Layer 13 of a small transformer language model trained on English Wikipedia (19 layers, counted from 0, width 96). Numbers have three digits each and are written without spaces.
A neuron adds its activation times its output weights to the MLP's output. To switch it off is to set its activation to zero at one token and run the rest of the model.
A neuron's activation on a vector x is GELU(weights . x + bias), where the dot is the dot product.

Input weights of the MLP neurons that the questions are about. A number n stands for (n - 500) times 0.0026.
n19 (bias -0.024): 479435629611568550384451273433376335548477367408701567418351426424676578281622478558634312465267607341758456408360465406470571529676694520454565545537480610320395521384359455413343601469625393451507491472680333618407447299564538239713508406435602561646835633457320596545548628757592610583
n26 (bias 0.006): 582592382482587519469461555562420701751475538527512522475486342437553567509188446552655435500367445345698561535366496571463409530414341755527576468399643546513510417489432559559314378694409571529439713507549399291492649375431558598334453530724772510618527600357452367218586497299544645491
n51 (bias -0.031): 239360522575591501340495276520293643748402648456409550725213257670375447387554342425269760751371604447657318547555424230611649562640402408366640541700281311594536463288420222537476698478491501439578387677474519468523610583715309465505467474428565634254571685764412541652303563281638859545
n72 (bias -0.012): 418461633520465728445525375598488710516485415559359601455377197372584437385498652626460652369793538251561388549691694620521440395627376608611476590364578461487402471548472489489482474266498657471515625345573454359539568191733346390719310631580551318441548547323315579449637455700582518612
n100 (bias -0.022): 534682624601459493497589546604442698434638713575538692422420571469389563564370449240269535464521500557617616577441592508481556540539586324354378443502556435483578348548427605531479591475415431524477505399674337337299282505719463498200372589689381507396443387502360501637418536616488526529
n108 (bias -0.016): 649686430568451427497523399395419838364332437598376414515493715622427611491461562383494652556445598459509628487444610302710635323519496613443665467525478453604397391512263503560460534695591742494418447475369460393527474580766296426512426560453363454347558441468665497375451560592576562557
n110 (bias -0.024): 555490359341476483715538477558358547687195396597749437618557291360513308386605572381455382688674538594523707481518456443718422676541523660381371407316332485537554379473372520654560722547537393609351677573396423721573342607432324578694637308433508354347569508589287510538354654269388591721
n177 (bias -0.028): 659388639603630429583343592654527637757209501400446402287381567566553536237591389502632381472579553412390712410153433621455651509484423524631377483311562452611448580577608443508412531388291407536635596453601618471809846478652513757561375363212428446464345311287387604439557522749481571365
n182 (bias -0.015): 478459362494424489464216600745405484400447384505664393285605632655867623544524560216379461748706541407393480588420308673709521776521499518315388477643530513444725438031391231494288532357782488151296624500570414440623725567585332429382514588434457568429588596487306891359700468443468637773
n184 (bias -0.028): 500471580429418477529601497548532619543255515517606463523458475624648361276629456435452527455444514293623366486544531556593617329686413630558466468604452517447585549297476592613360619490520479332485385587595563461631572548448476556656410433704552483519507602500573421572258293409445535551
n261 (bias -0.024): 488463518485410498445588353396337579695480258525228511604467502541648556649546452302531383418540710758554704578468435300437405604407297687509637553484633444429675582347460320415565616439459657489568536630429403670579372703381439523450608337595509426485290369586300519755431582524689436494
n289 (bias -0.025): 188421678264535712472315633535306770435573281481517373544461386552306574548555384458499529524507622427306440716655468516473558620434393509728502398579346505432372444351542422541412254473351482582550581608445604553557517677608662545611305459432512428437391602520367478734508728572542604634
n309 (bias -0.022): 476479655641539700417534494390697424434437611341410421302194340355430512618454545501516607383556456588472667566553464675639573425194712625655521662338429634665487436499588332649404383466349674578524347515670483381355538324567492485727468390317511628598495511493470554485438484395352565488
n312 (bias -0.023): 502379583544524402526647491417397540507566477333522604530390508414578767481610423591393462439724588439565668755378661465399512773329440377548426397538375331522584566459340550457591674379697640624719441318320513426553752336402390651435404542535323414668758392470239332402583534676533373391
n338 (bias -0.027): 701452412314544594512424584439442484665583614449501649389742294332569383513325782462529405510435683563403254437372531498497574367483537439233414374461441529617659630475451561282459495461498446594450615700383566571900541569503382516420230526526626379373559306315379564585506550751443677728
n368 (bias -0.024): 514375635300618533484323430378297669540662540422623576464492341593311593619512385489453526308743541434448326634550428630613566523527600578550399504436373425494393553441527522451510594467384516755381535603430510497643272420442544361666637530649572341487302432595467349556544533535499634486

Output weights of the MLP neurons that the questions are about. A number n stands for (n - 500) times 0.0013.
n19: 506507438421556188576492721598493297481464288494492585591502512547603462588479368622171655571739458446399585466563802534326309554369408319375516577540417335576607459341267566611423375505403553631569698551526781517514563457343335653460652643644411400464397308388677345603479668331573527457
n26: 496329608544529388462557524473604395372577535437521501566424543781507465557742389548224634470743736467453461177570450559454678482323580215409529303536437496651511470650618209566639739299588407393490411510596481617591358733594287432591425470566340682305363408589375608466469591772339631339
n51: 366375659575431572500631239354357540805224701552312598531413366354620188624575085344627486533335703551586516204782357338719565601317716471453607592458531464630411380447686329694459369617604610467540516646324502299490572695168391640465528743405340797320339532737305448275396515692633790562
n72: 335406417471565559452475239540666594525458632299661778332550601601441467323559476427439306372459650604660668476544628515531361397428551581597338669579426745461363460665488421560549552640580414478514646496447297435825483543282425724467558402576583329416467321662487650370489610356343569542
n100: 338428568646417387313355450470493535601609394345323372509549506384443436498551468404778435535471718610475429469539478655695488471637476420763609373542494664492477570474475380350372406539574569598291396574468420788611692458404695312474492637683386486385610430432636515439505576503478636362
n108: 671782082415328535421519812557479477474616709642548491474552472492523455479564502550501605435643449615571524564529485432553550583472391622384415363505422317471704531535497532520541314538423429365591471468688542352419567336557300595507487659378313523371565541483276550485519437406562467467
n110: 382431330668423447430532661547665237595486356411805318216341787394528360587393564549557673379174420626398401549518370503497049592402676148569322614597455481511663689457591823320519586686453472415419670468433471418365858587575627476416491514491515428496560625378492563673599565602713479513
n177: 428712396697384452583338627517681507407276794498317545405612582532512557545502320592426381505758894506631631500402409503586514483526281413363478613531539236390736604252561408580535716451109697485584698332529490347504631549345533472263446538603622852481423501374428340569618276380373619354
n182: 582387734394576412518805249192435607542452671518379480581473399318177427539378412676610631310273631680682631452508719160329539239338399452684638618312500474864349707885660575396528333651025614809776331619366647517356389618393540716710467505402410501556407519127706288772310669682675354198
n184: 495511641438535406602567545393550619341412444350459398424212535477519393474408553511422604328499529524474643470514521698573366614486339604367619431624544443396222493635533461408508456422435492408406748533282558393523478371553385562472374314709620724461566533476462553635805517517715540612
n261: 305533404550525570426518434838728502457559675722642620525541396535665398452583598766427491565521489380498380564709396559345073440427770546556633356411396584625541499531493395347278498412560336399429598551596443599405579337273525343399436621517637423254547544317422557510752477495317384492
n289: 532594373471480537487675370534692440606369663414450443761419571519459748589453482438393394568458440548526405543476427557544240443614505658287345592444616314505746438432555564323511497418576563424451455419631482367501569443405473603431586562456421643524644421544719526338410389569575499431
n309: 444468464441628557469526502634731624510435462686477549598672452328293381452503553561603360463598637365466491686490565658551700393434532535403400144459733435448335583453567504300512415528460553413453538520506477469612335574612455683269424436637433526469436630471527351646571531454486526533
n312: 599537748697494375734464384403496428526607316445370518366296466514488255646449482577341622484571517590676586336582507627453540371306471485584647405392478411545797360494472473341443482308412478574802411617334477482500503586687806485547533532474503773482619317519551299369524521409625536263
n338: 296473510716622447424525403354538469376465351535500477569389654680511547428675273458529623516615448431533662464758519612520261710504375660593435666393524538389350430461622516587423429540671342510592516522590374449184644501454520599530731291422306491436517533594588432607459472360480320462
n368: 587589484582531453372566273454519492464407539455583514489691650439709453524416616512416493532429491491563311659490426479598366249326507537487531540549543728527310585401527390760472510426415393586644554659524565363269476775419303411529566619683470487454290439546402498482531491652589462525

Each question names a token from some text and the token that comes next. It shows the vector x that enters the MLP there. A number n stands for (n - 500) times 0.011.

Then comes g, the gradient of the next token's log-probability with respect to the MLP's output, scaled to length 1. A neuron's effect is roughly proportional to its activation times (output weights . g). A number n stands for (n - 500) times 0.00084.

"s", then "."
x: 453541431398485443506467511496552492318413606620595509551500521531426468565435443365628646603485494422706497394659529551429329438576634404382458767560650391424426289515598400627529519547477541522457684677333568475463591514434464488621515639482369443470431389345351561446586583561422356520
g: 370764518412247497559566437456576595587667570254479503561546643601363639359291360323401764307596229526566537377414470386620483472548574465502462579596671537486456458764536468572668362372460682380623387374566296403627556599530409735461479513448517255423560488508495250453529527523545743689
Which neuron, switched off, lowers the next token's probability most? n72

" center", then " for"
x: 389605571488433339595492504385485515299465554398592560463452500427416458595535451579650462528403559424633476470580401470467376408588639429447511729531536495493390398593720500671546430619526599510495589738338611437466511577403404464478527621496302436587486433251512534560633413538377573440
g: 600545489365431442708523420301421606275679695566689436508487734475503517382396662406444348416487362577605465692634275413441554325375494532523425398534290540593514669577446487484429505794520444246463527416555413742596463478680483393513621509487269747353788490615410493605510428338688410405
Which neuron, switched off, lowers the next token's probability most? n108

" in", then " October"
x: 386534433572409372461493565429523428456472534491523561526587447428497442469460460481630501571551651392666568438477491515453229328567620385463401866616544397489508473510526489655470455588360592653480631662340519488581547546430479568490489501481323515367506504314400578486623551577475462504
g: 534358451683547465523472569576645514357725558659214530510423346339352586587542215404425548681601669568645352315501528657850563544661438359397462470633303491538461501486635456293490544657585644443421404617547215474572332405434678435423308609661417643484647331576490422533516546511464457344
Which neuron, switched off, lowers the next token's probability most? n177

" flow", then " of"
x: 382571479416457388601407526494551640345495593438585582414586492408588471657473421518610599602390629432632326429618450539420319375529599474489575817452536418476423335605635430716460390581475510507474627531325553414541403615414544501568475598609423453485377477348513501510623464549361469420
g: 489514587578553502557439259724394442385413343463554618483456383208526357326644637551760408406615538406449448551599616599492505363369288771470382494392608625443173538642565650397514601538515529693695489646661544437466483506453429460474678518759588325515350406407464513645491600672346270372
Which neuron, switched off, lowers the next token's probability most? n368

"ed", then "es"
x: 370527566423438458523531513507667484452410483426575493515486676344607472547387453561569491523346473497671515430493516597439281415599607443528438816559586372443520397606568389742469460568587611542434611645284660437587413451405423517434482531574505527373455541327595582480421484516447448373
g: 533434382534392364533467441614573528479570523555459485470720715567539498841610535367535487458635642544352483428535374316591625723423717415494504404486607543550519510349491272478163497356532528520412483571267353328542618593720340719623286493474587465757533554452542366435281518433496697244
Which neuron, switched off, lowers the next token's probability most? n26

" address", then " in"
x: 407592469444459367578474556389507452385566651466538539559586431425496524492508408574662556485514629507606519397553493547379277290642603449555447749562462415492427452506664534762440423542375592640491578642367528401551483575453383516599490484571366525397457531294408594506612524521291496361
g: 621430601353237478511599370498496601607492477541546336664659444549320513571734354655722442541283368475419520229501603503482387686433505486364478524646420615520664276352510473455433313542494551452239628589622512595513483358459655577450446524719253664888624461480415556421592328580530508408
Which neuron, switched off, raises the next token's probability most? n368

" and", then " Domin"
x: 376530435591424386538562437473534367450511443483563507497554601393498322581485347526653493603411570490744498471505428494413164452531644317621557771575517451402516380529649452566545565519478535490369649701465494521519478521382410560554508531561362411418561472366446498607600592546436451553
g: 634539695466444621652451472361530419444640265423391433547571553616613484605574541537284397411575521469472568305544592566281458640417543491402560550366547416404720407712480365373177557495734358705487461581489496286378396665560385606626376394411380472572350559858579397671468633322458587709
Which neuron, switched off, lowers the next token's probability most? n19

" the", then " 1970"
x: 279551559535426427432484516357544525395480510488538505561546524391409450560490407501538584614468599463638514433526467512459263487551538313473420893636557467415546413507663521591506483558339550609505636696474395507569437540389587507478386629635410379484460431368419524579550480520521506463
g: 441504633737287302416253454438461536523509353749344451632522582622494454267360431379659597533465829528446321612589380748560622351572626657350512342571326318503340418481509461391701464546419541688478308623585437558505675399460474546506445524410352692470578567706650627370540507413562391536
Which two neurons, each switched off alone, lower its probability most, in order? n100, n289

" the", then " Roman"
x: 438547421561463411482541465415534478434492532443531476584609415477371430566470513452563583536408635512550477392602539470392242412553584364356426953700547463539532434526563487598571440573362562558475657656407453490614537547442504483512462543593330425373451469396494520554561517532525454403
g: 602449664659445525609343416599400388468464464468697229507560344302470557710496524429358364517493646387571310712650526436438376521407398649365531507273467692332486581412552397475262558679340527559519589592633668528479732247537517698515584421409512495347545667655468391406504454440452581875
Which two neurons, each switched off alone, lower its probability most, in order? n338, n261

"ure", then "alis"
x: 402487422450446472658613558503562443401490597563644497615424551426589542435475459495645452501295522455587349383611474482319372407591535416580421749574513415466439406545723451639642537594429581613584490602253602399519514574344453598552451527587347507453475506368579581503497479623275415382
g: 436556650394355399624371382707397599518625531634490557408657568231455676598458391541395224563558509512653473568331637621676787566379452643361626715598429432683422488374514344576517449399488703437374741475474311595552522388476353649478352195518480474358411606549576358446614675406480356443
Which neuron, switched off, lowers the next token's probability most? n184

" can", then " lead"
x: 397568496484423380507470518372520462366474538392593538577504557354665448690500340486573560578494685497747493448475388539410309492500523314481572737550536436428636425534497466714336426496457466546603619671362497553543575566422420539575481589583350487502521378337376477448638533603402416475
g: 355621670510410555591515580481373595586191423539359521506586675445261387491487627626351678621806626356410633416599242621367571551499583530489478462425292418668666506634614303452579473629547553457451413447632593592455390316447462514826253454365499493718403359556576518331557499501596370341
Which two neurons, each switched off alone, lower its probability most, in order? n312, n182

" ", then "ja"
x: 504582582503377437521447488427544523479344523397491510415567493444499463654472469434437585530348623434619523461574338644412397447526597349491540884639630391412406460482675548603422415603457562553477655683320383399548599537372552588419507519522366523457503444353512508582546549483401502516
g: 555508418517439558597514144501702447294567633573580433677344447471518262604505306412636528322343537407574499613539354412598549386545442407420635447646555569423552431518674466422529347381435801599508564496463526662761387339641425469453335335610456799461522633531635263581423451490562362788
Which neuron, switched off, lowers the next token's probability most? n309

" ", then "chol"
x: 514531591446377446453447475443660536436333576371519571469566490423498532668466515495437652525325602492644586425492313622456329350528610414489515843574589446482451489496746523540412394585395577519471590663324381353574621530376474540431511585477408544452474484368521592522528543515432510433
g: 626257735788434235554496495432563545500568575412469452654581469381495409433296542394425613555542516536429437659564630691548495599128756590627530547622580524338408516414511633470244521395451453570473513599530490529320451307278478571583419607602391368674555673420543460547513739526445335207
Which neuron, switched off, lowers the next token's probability most? n309

" the", then " co"
x: 347647479507500464464566478433410481432461565468540427590432497436446502561472516378565472617444651429602549520575369505480269573590495324511445885663602528423564442478618403572566527494433552518500686732494393460472553601392426431497541604537301491500390447403539478517582394539435421421
g: 528558279380476535662499614573676292550577577407629439341570487515563422588600374647437622533506354352680410716394466346548417464370592606364379610363363410579364724582550425665622532201595791637562469505534712630189428587354405448266553628587474400360498406525655627563562460457313395523
Which neuron, switched off, raises the next token's probability most? n100

"\n", then "\n"
x: 285552538617457399496413492411418451391393482558542537498416532431561355599510296476529532615465570506527470429549484492466360484567605354462478771608492472493456508490685478648503546435397539544457650782297441490608532592406418494566468667463335497467603520384457621597693523430487468423
g: 609636687440378546427452478554399599751435746619643551351564666466426371378505266591266531473540466538405563609728503227378486678409615597660416592359621326398319614483528517535472706487366393196504313531587320558655562471526465559311607522580426605558515553460253528551701504531519427259
Which neuron, switched off, lowers the next token's probability most? n51

" a", then "bdominal"
x: 360572651532440455504492426365512534420408516410522441533529480420462428608379404504508547517394627475611483537506490550439259410571600396585543945474609428462440463552587542666418516535475599550566671670419501514490530536322540550411442498597407466428509405312494499585520477540455444544
g: 586500457498449595591320347547601650470382487307499621509416408460429549558336333525425545504628346358464440363516545619551951392537779307378665425652378639674583417557789551343374431497483607392527479391338529354426653408350620694427414366581560644429586582636528472381300628459425695589
Which two neurons, each switched off alone, lower its probability most, in order? n26, n309

" of", then " Taylor"
x: 301560456487433374442512537392484462439368518419586607532532438465498527537545521507580504614474582457686561390528446516551238417523609365391351791631543408345574423500596535663518490531389513629455641725394541561572484614409472560522483540503333458451494478404345585503551425632440560445
g: 609473684338315612636385431445467556449661410715594457462516406394417384488483442534358311254588732778477417674544604496508537772622250492587592326649346343578595392490549352355631632480535423402421454697502434493601468479456281527540350423447376577401516415686560313705725582342627605564
Which neuron, switched off, raises the next token's probability most? n110

" D", then "ago"
x: 417499529570403453574490547475593461361523578358485525445455467543432429527504432467611430542355601548634490380490431532375385437543641343482423771562571390376483482444811601599534425525448603542501752695303423542659591525490484560524424630466394460427440474348472453494564558593327431551
g: 568544485583308550398626633446535491465566249421590287595428775607366525682536564482572414387402669380545400484692360578601550541369518706483476555501396556743458412650408373256530435487466679540399535449491430666517481481620375491571697285479497381474245797478588465711186485422379697356
Which neuron, switched off, raises the next token's probability most? n177

"\n", then "Taylor"
x: 323497531636438321482432511443459452322358480525541505518429532425578417536476381481583523622488570552534465392503457565369357486552579334484480714603525491542449510571674531681481513473359546589491682721258458468570541557427449463554448688494325443499643542349403591634675506502517464444
g: 469515621400569532553500548382586537591369495458758415372418429599273311598558678640466334324522705650535453775470463521699559601563270515557612432468353368577731387435404446511719757387405340665438456612545481396471418370410396571513456298202470647453538380632536249594619453637647559398
Which two neurons, each switched off alone, lower its probability most, in order? n177, n182

" of", then " Seven"
x: 397535405520440322465528484464496336458429429453604570515552420472426453541459495573570503553515668457625627482574398477438164466526600398450410777665485428436515441552597526641577509524459548580437699742341515500523550630452388559544544494417316516400479483363494557599567515587461451427
g: 463359549353526480349811414610413649491647420638466366635413449690503654296458591303357649669480632524595255412657600227391409580390462543490618514398495496497492603460448417486350530589425612514376381514471344406413550510694976432561463556453623619590377354693499510404636598362531355488
Which neuron, switched off, raises the next token's probability most? n110

" He", then " was"
x: 372519507496366436443436574355501484388489505488569547483451578456593354608411307540483484539389538586647572447457455502430289474546611420555539780640582590392534451515690492562504524492387570591567665763364451554530546522361448466501431571645328473408531453269480534599620472533448466470
g: 519438377506502443326541757484446606324293645774500471573319637493300446235574506602463440352514364581445703482495556635474328571349560550453511498423587528453486640944729532468624574440375653381392684516463225408534536427534561574403576230709422454460441507538486709597573415454416525436
Which neuron, switched off, lowers the next token's probability most? n261

"ani", then "s"
x: 417572564370452434573527582607538421474514578588526485515446562435547333569448404504593473562373476463633436572588351572372353453603599297432467748527536510446528379563764450584522447596453637689561626659336630479555519348442418655452423489423335429437391506315556506532581565467372512434
g: 626652340280370511398611534463461509543299289274540639286348605509714353619536526520350410508596539386393479524648359633414527194719379425589704495526403656613716506318497436577782609522477505516597604334519507284447482665435417647385514473439428615494648594575542617325360693437532464647
Which neuron, switched off, lowers the next token's probability most? n177

" in", then " Rome"
x: 318532433606346371449533537482579421512447545534581494476517473436459398480438341412685512633579600445718469419530500552473217387529627356428487776537551412507421370506651504554551493583400566653426629698437471477590541481452487556466464531534314493401611465342506540527611590580504412484
g: 520482387307571680458624620575515175444285390288692432272639557387598701473566587481509472548534452459507477719503719284315431618336541446354517528496414569607524640426602508527501440648518357487478482450507515640499816284503393461591783430307510305456416444602514480600516654460316773571
Which neuron, switched off, lowers the next token's probability most? n110

" be", then " seen"
x: 405579566513422347597497484423418465450490572363574406519537442437585376652532410506641457586429630475691555430471363631479248513561560387525463796543607498438547362478571488649465552548466528582590650696398509489366562565333437501424464571657343456464474434347473557461608412543386454556
g: 690566525436561460575466222712544436336512601349585601676222330625760528194489315604578291443646580458516419407333745627343781380520417467419429480563345660597404516560669416580709431430471448339466539636501386520444524475446473557407393660696662556484423414577442540283578538542528409563
Which neuron, switched off, lowers the next token's probability most? n26

"-", then "New"
x: 424406467526414501505512478547612391462327519399614537526435493536499483558559538389497562554298654443655488428614371538429452446584679402515483781692431348405534425504659480640587523504422565617551616678328567316539658532399431547554396689488443486427529485369509495434510363493453354379
g: 462321472572489442758536307350539622664432450636610275521289356281414461338385512452643421438711427460458532718514650437522523572384468461538557481547476487575497613552609441245565537444299560755387651534474339365612635439555614333422637556445504486376797781661444332598522656428592248512
Which neuron, switched off, lowers the next token's probability most? n184

" over", then " the"
x: 287519475516406454499460532476551494376374495450649517552516513514492465529533473417539519584423654432706425391586420590536223410529609429458452805538598378440557330553503542628475406506448632681472606698347515431588555576386406555466545527529412460508607436333419564461527502569402533535
g: 286457493498488622397333530524368385701446686458672571320585603601590478464566311476805428572694481292555502422486467426542505656429623499572337362480375548240578414535340769540507359461570369580387450436274738548364535559472412696475753579380542569408746506350340693439406536615577622368
Which neuron, switched off, lowers the next token's probability most? n110

" it", then "ching"
x: 504520602398432395515342501390486636353428573438528476502466487429603440592377479553621621584406554515680520388455507546481296444547688461473523868597581491416487330543652441595390498556468509473509664589408483450605620575372533544568483455587428498405450365338542568498556543493291519406
g: 677453646490564385372540516276445290503303467296554415280679575626737455340409386391547520429447516390331476605422684651473487531638307370658637483388653333448702535321617621646497554763426370404568323492440508550589455574350589552532198442384513707451499493592655526488579494716530543716
Which neuron, switched off, lowers the next token's probability most? n177

",", then " therapy"
x: 405482558513474394445450497401521527426384457571623596489512500382499345562467442465634551524382595547580509440499325577415234454560580460520497830562623411418537449463676466658493460513452532554486687678369581526594501550306412528519474552467377508407532458321332615589667525504546497463
g: 501560466403376459461899529547471525643379420267548349429518654550532441493467701671413747555364407495411325630283750602690433624602592515286442687607302477573323536440388685609492466486431475479429314428376507357550515532442655462384399639446410513690326607666531458572555508505346713281
Which neuron, switched off, raises the next token's probability most? n261

",", then "Ga"
x: 397480451546379402441494485452558390490480510599541520496541449390578378524491429493622561517438582492703507489576364521368207421520607419523536832551568420420477341485706412563574497538432544514486730718408520510565518498361428516533516565504365461376564478372418539608657555535439423531
g: 528406456717495493599519368465524518361215421472416535290625583346490543453503617338433431559663659586406390657547666519515554518482405549413586485732271277521710779215505316648509490317318588628534679392428548426396651571364531444287434590500638664505596587634590248564320557607590541446
Which neuron, switched off, lowers the next token's probability most? n19

",", then " Ch"
x: 329466517492427402463447521351462486409363497583665554473431446462512405574545452515583518587409594558555522435557407614422271488566533398475441788584619436385538440498699562616590489526413542603441687722367523563572520527351391476538432515598340478449550513334316605611620510524486497407
g: 389601490657458371377356313314409409267375483504402592450680484351529703519449598284652378380607401746515355702713632515463634480418630302424497451534597478422342396540414567974442559525337490580565414584508497389388579419356291543606491457610615567518453571617658437486633512578716435605
Which neuron, switched off, lowers the next token's probability most? n368

" life", then "-"
x: 493488386519418348474413534519451512325449517472632534502525522544536536655476424587484577551379601513536508345610580552450318469545639400474525837617527390496433395568670524534490438544439542553561629678316525451530462659404400427444463632614327515469455432331425622401627523432353438546
g: 333490568716641415620526528364385395465278394272283501553295504340449654585452417503522532796463410511637463463435600571572728535512409426360590453592309612692494668346594467517566354373550642563657749406299697400374611689471562433427619475277536549511441648465658474554270525577269610517
Which neuron, switched off, raises the next token's probability most? n108

"just", then "ice"
x: 263498608428377511585484568589569445391540534420616482557456537476595552570463426423594497630379609534667509434458411584363339359498577379554360730499521344416545435559640505611588474560405724625521579626347624359672536574396423539538496545569416522390394445371554561446585476500314379419
g: 492293679648387470545521367506420445488537540536631472582444491680545496503674289405338417543394711499580349267377372740509648310512403372609239326549427473503499520438573278483444424559623459405564627554630399712863725483398441638557319345467476714541682664463539463352351469558666542536
Which neuron, switched off, raises the next token's probability most? n26

" and", then " understanding"
x: 420525474526524378478423469444569498459528416422588576538659513397541403532407416507566573637346579438676565464482499498446205366585639432504499866642565442373543496503550422610440484506420474557580601662462529556482524555355461448527520562608349446476499467297354634545596468497420453468
g: 445577528423491491506538692492357522500372473410590536462465373452466583278506589410707506625459294427587512249263682545436608553357548397408386647581370321614419449387387617677541634488538385680566426406528591244619635286679656526549677577400426544702405777456627345641518285452580760310
Which neuron, switched off, lowers the next token's probability most? n19

" and", then " Sweet"
x: 403463520541463403560569397511656341395551497425585495584529640459493470477483521348576528574357559359652487472442526448319243339610757409544401729620554399430493439497615410542574600550432561594459585703503594433641524565404410470460446594536330464500474518394484688505561526545372402434
g: 425432586423483577535631259510431471467348282624503659553311291491788507460568520533404383337567526640525636421591666511458415616762513521586631611258370383468663322543525566449441500586568335559527613539317508666848402630490591498582467291607466424318448312486572290455420326510454728690
Which neuron, switched off, lowers the next token's probability most? n19

",", then " Star"
x: 440509410524478342539535459400532420409487556585456528518602433426625508414559464511554521490440703470617557442561443570273247419595620447495495840653530402459545419492623401610526538562413508498540640688399545503612505560421410512526460484532248517421417527326405588527580481580432456463
g: 556424512711407556390609503689608457402728187517738436490404399610189547504405688311473413456513744574559412452471619271395310658391401479438328420369493595381571674676572597306532513569610545618322381630334388560367491577644584640379455446481547450661352588651552409592512681505343531572
Which neuron, switched off, lowers the next token's probability most? n338

" for", then " '"
x: 410549410489456336500569559491510337439425459413572579606499474514461381444489489399555509621500579386613483392581433502486253427520594371538437795566622443493526487549622485673666471478422524573417540707366494447680565610420328552553462501477294413483569435385496630447640521689456480444
g: 686275680352431362684432401449667628448695440654391534596611428537401463642582613561436436586368512613695443313555576508242413397727415577527420739547387497549438457357372708655459495518539413529677595510424231404382524493675493678401338402564406593410146570661563477508442315365591554552
Which neuron, switched off, raises the next token's probability most? n110

" last", then " years"
x: 274623499465434460464576459320539395386424502496617516608344401475536556518495499504491489698429553493618521414473556537524309260621506415440484780617569433401386406557661613563565506543446676653480664613540523474529504460391431407511388509683459470454497436360517630617510476612425421379
g: 391546382624459752284313659549562237436572288612485365427657531370589612605544478276563402547575557409416672452639385707769490484661528513433516463483471487308386360302461479637589476619722513571458350382472507483490586403401528368392630725464519307567466718510520685385421404538309797565
Which neuron, switched off, lowers the next token's probability most? n100

" formation", then " at"
x: 408636473403430363502415476531519500393368540539606568463537449531523425597518495547570619494408553409608435424589452538483258402628608422409551871569542466524469322485686451627583455541429594583411683646350533433498434465453443559567464571478330459523491445345479577508603587503374523404
g: 531247529608570481607552429423468491492700678609573267607607317608280478563523547557605464399464394683493434497380424387559444658421708547482432470415644438359206423618554719503223482534529479505350217662533593863563410328585395375629445534644495409400552469465585524525791377614449535362
Which neuron, switched off, raises the next token's probability most? n72

" works", then " have"
x: 367596482514369392554489469422482445352486643501647530499569468499542421588478399503492521508480561409559587414546500538389257453580677423539584816549483379471462274638694515623427501501536457623535645685423459506523490597401412447603489564497368433471472472301457587558609517539348444413
g: 568575604555386741305437332508671521461548436474590665655571512470717410603394258813480680610495567621448386444551507402605600602478500372501732491540441452511541414562395409148354483069548621509604407462444368369558731468448516485415462868565471471519479463423375527408422576395524463467
Which neuron, switched off, lowers the next token's probability most? n100

"alis", then " Award"
x: 444485478367466384507581508495638330491500686588574483568509494402505468495404504489573635519388529512565328501557468409305336446570550342420455752498565486489531441587642396627636625563395492616556629591263565401558474611426493576681467524465338509530437475396623563444599506674282381347
g: 421649432507329415432573337614545500490750580412204536712453411471400521516621349488438294370351641500387542518417574620442575432364492623484472406574523669659391416614484715394562709569388398548686358650582355310599524454395390533661258669482264635814559446473684632396611542457563501292
Which neuron, switched off, raises the next token's probability most? n338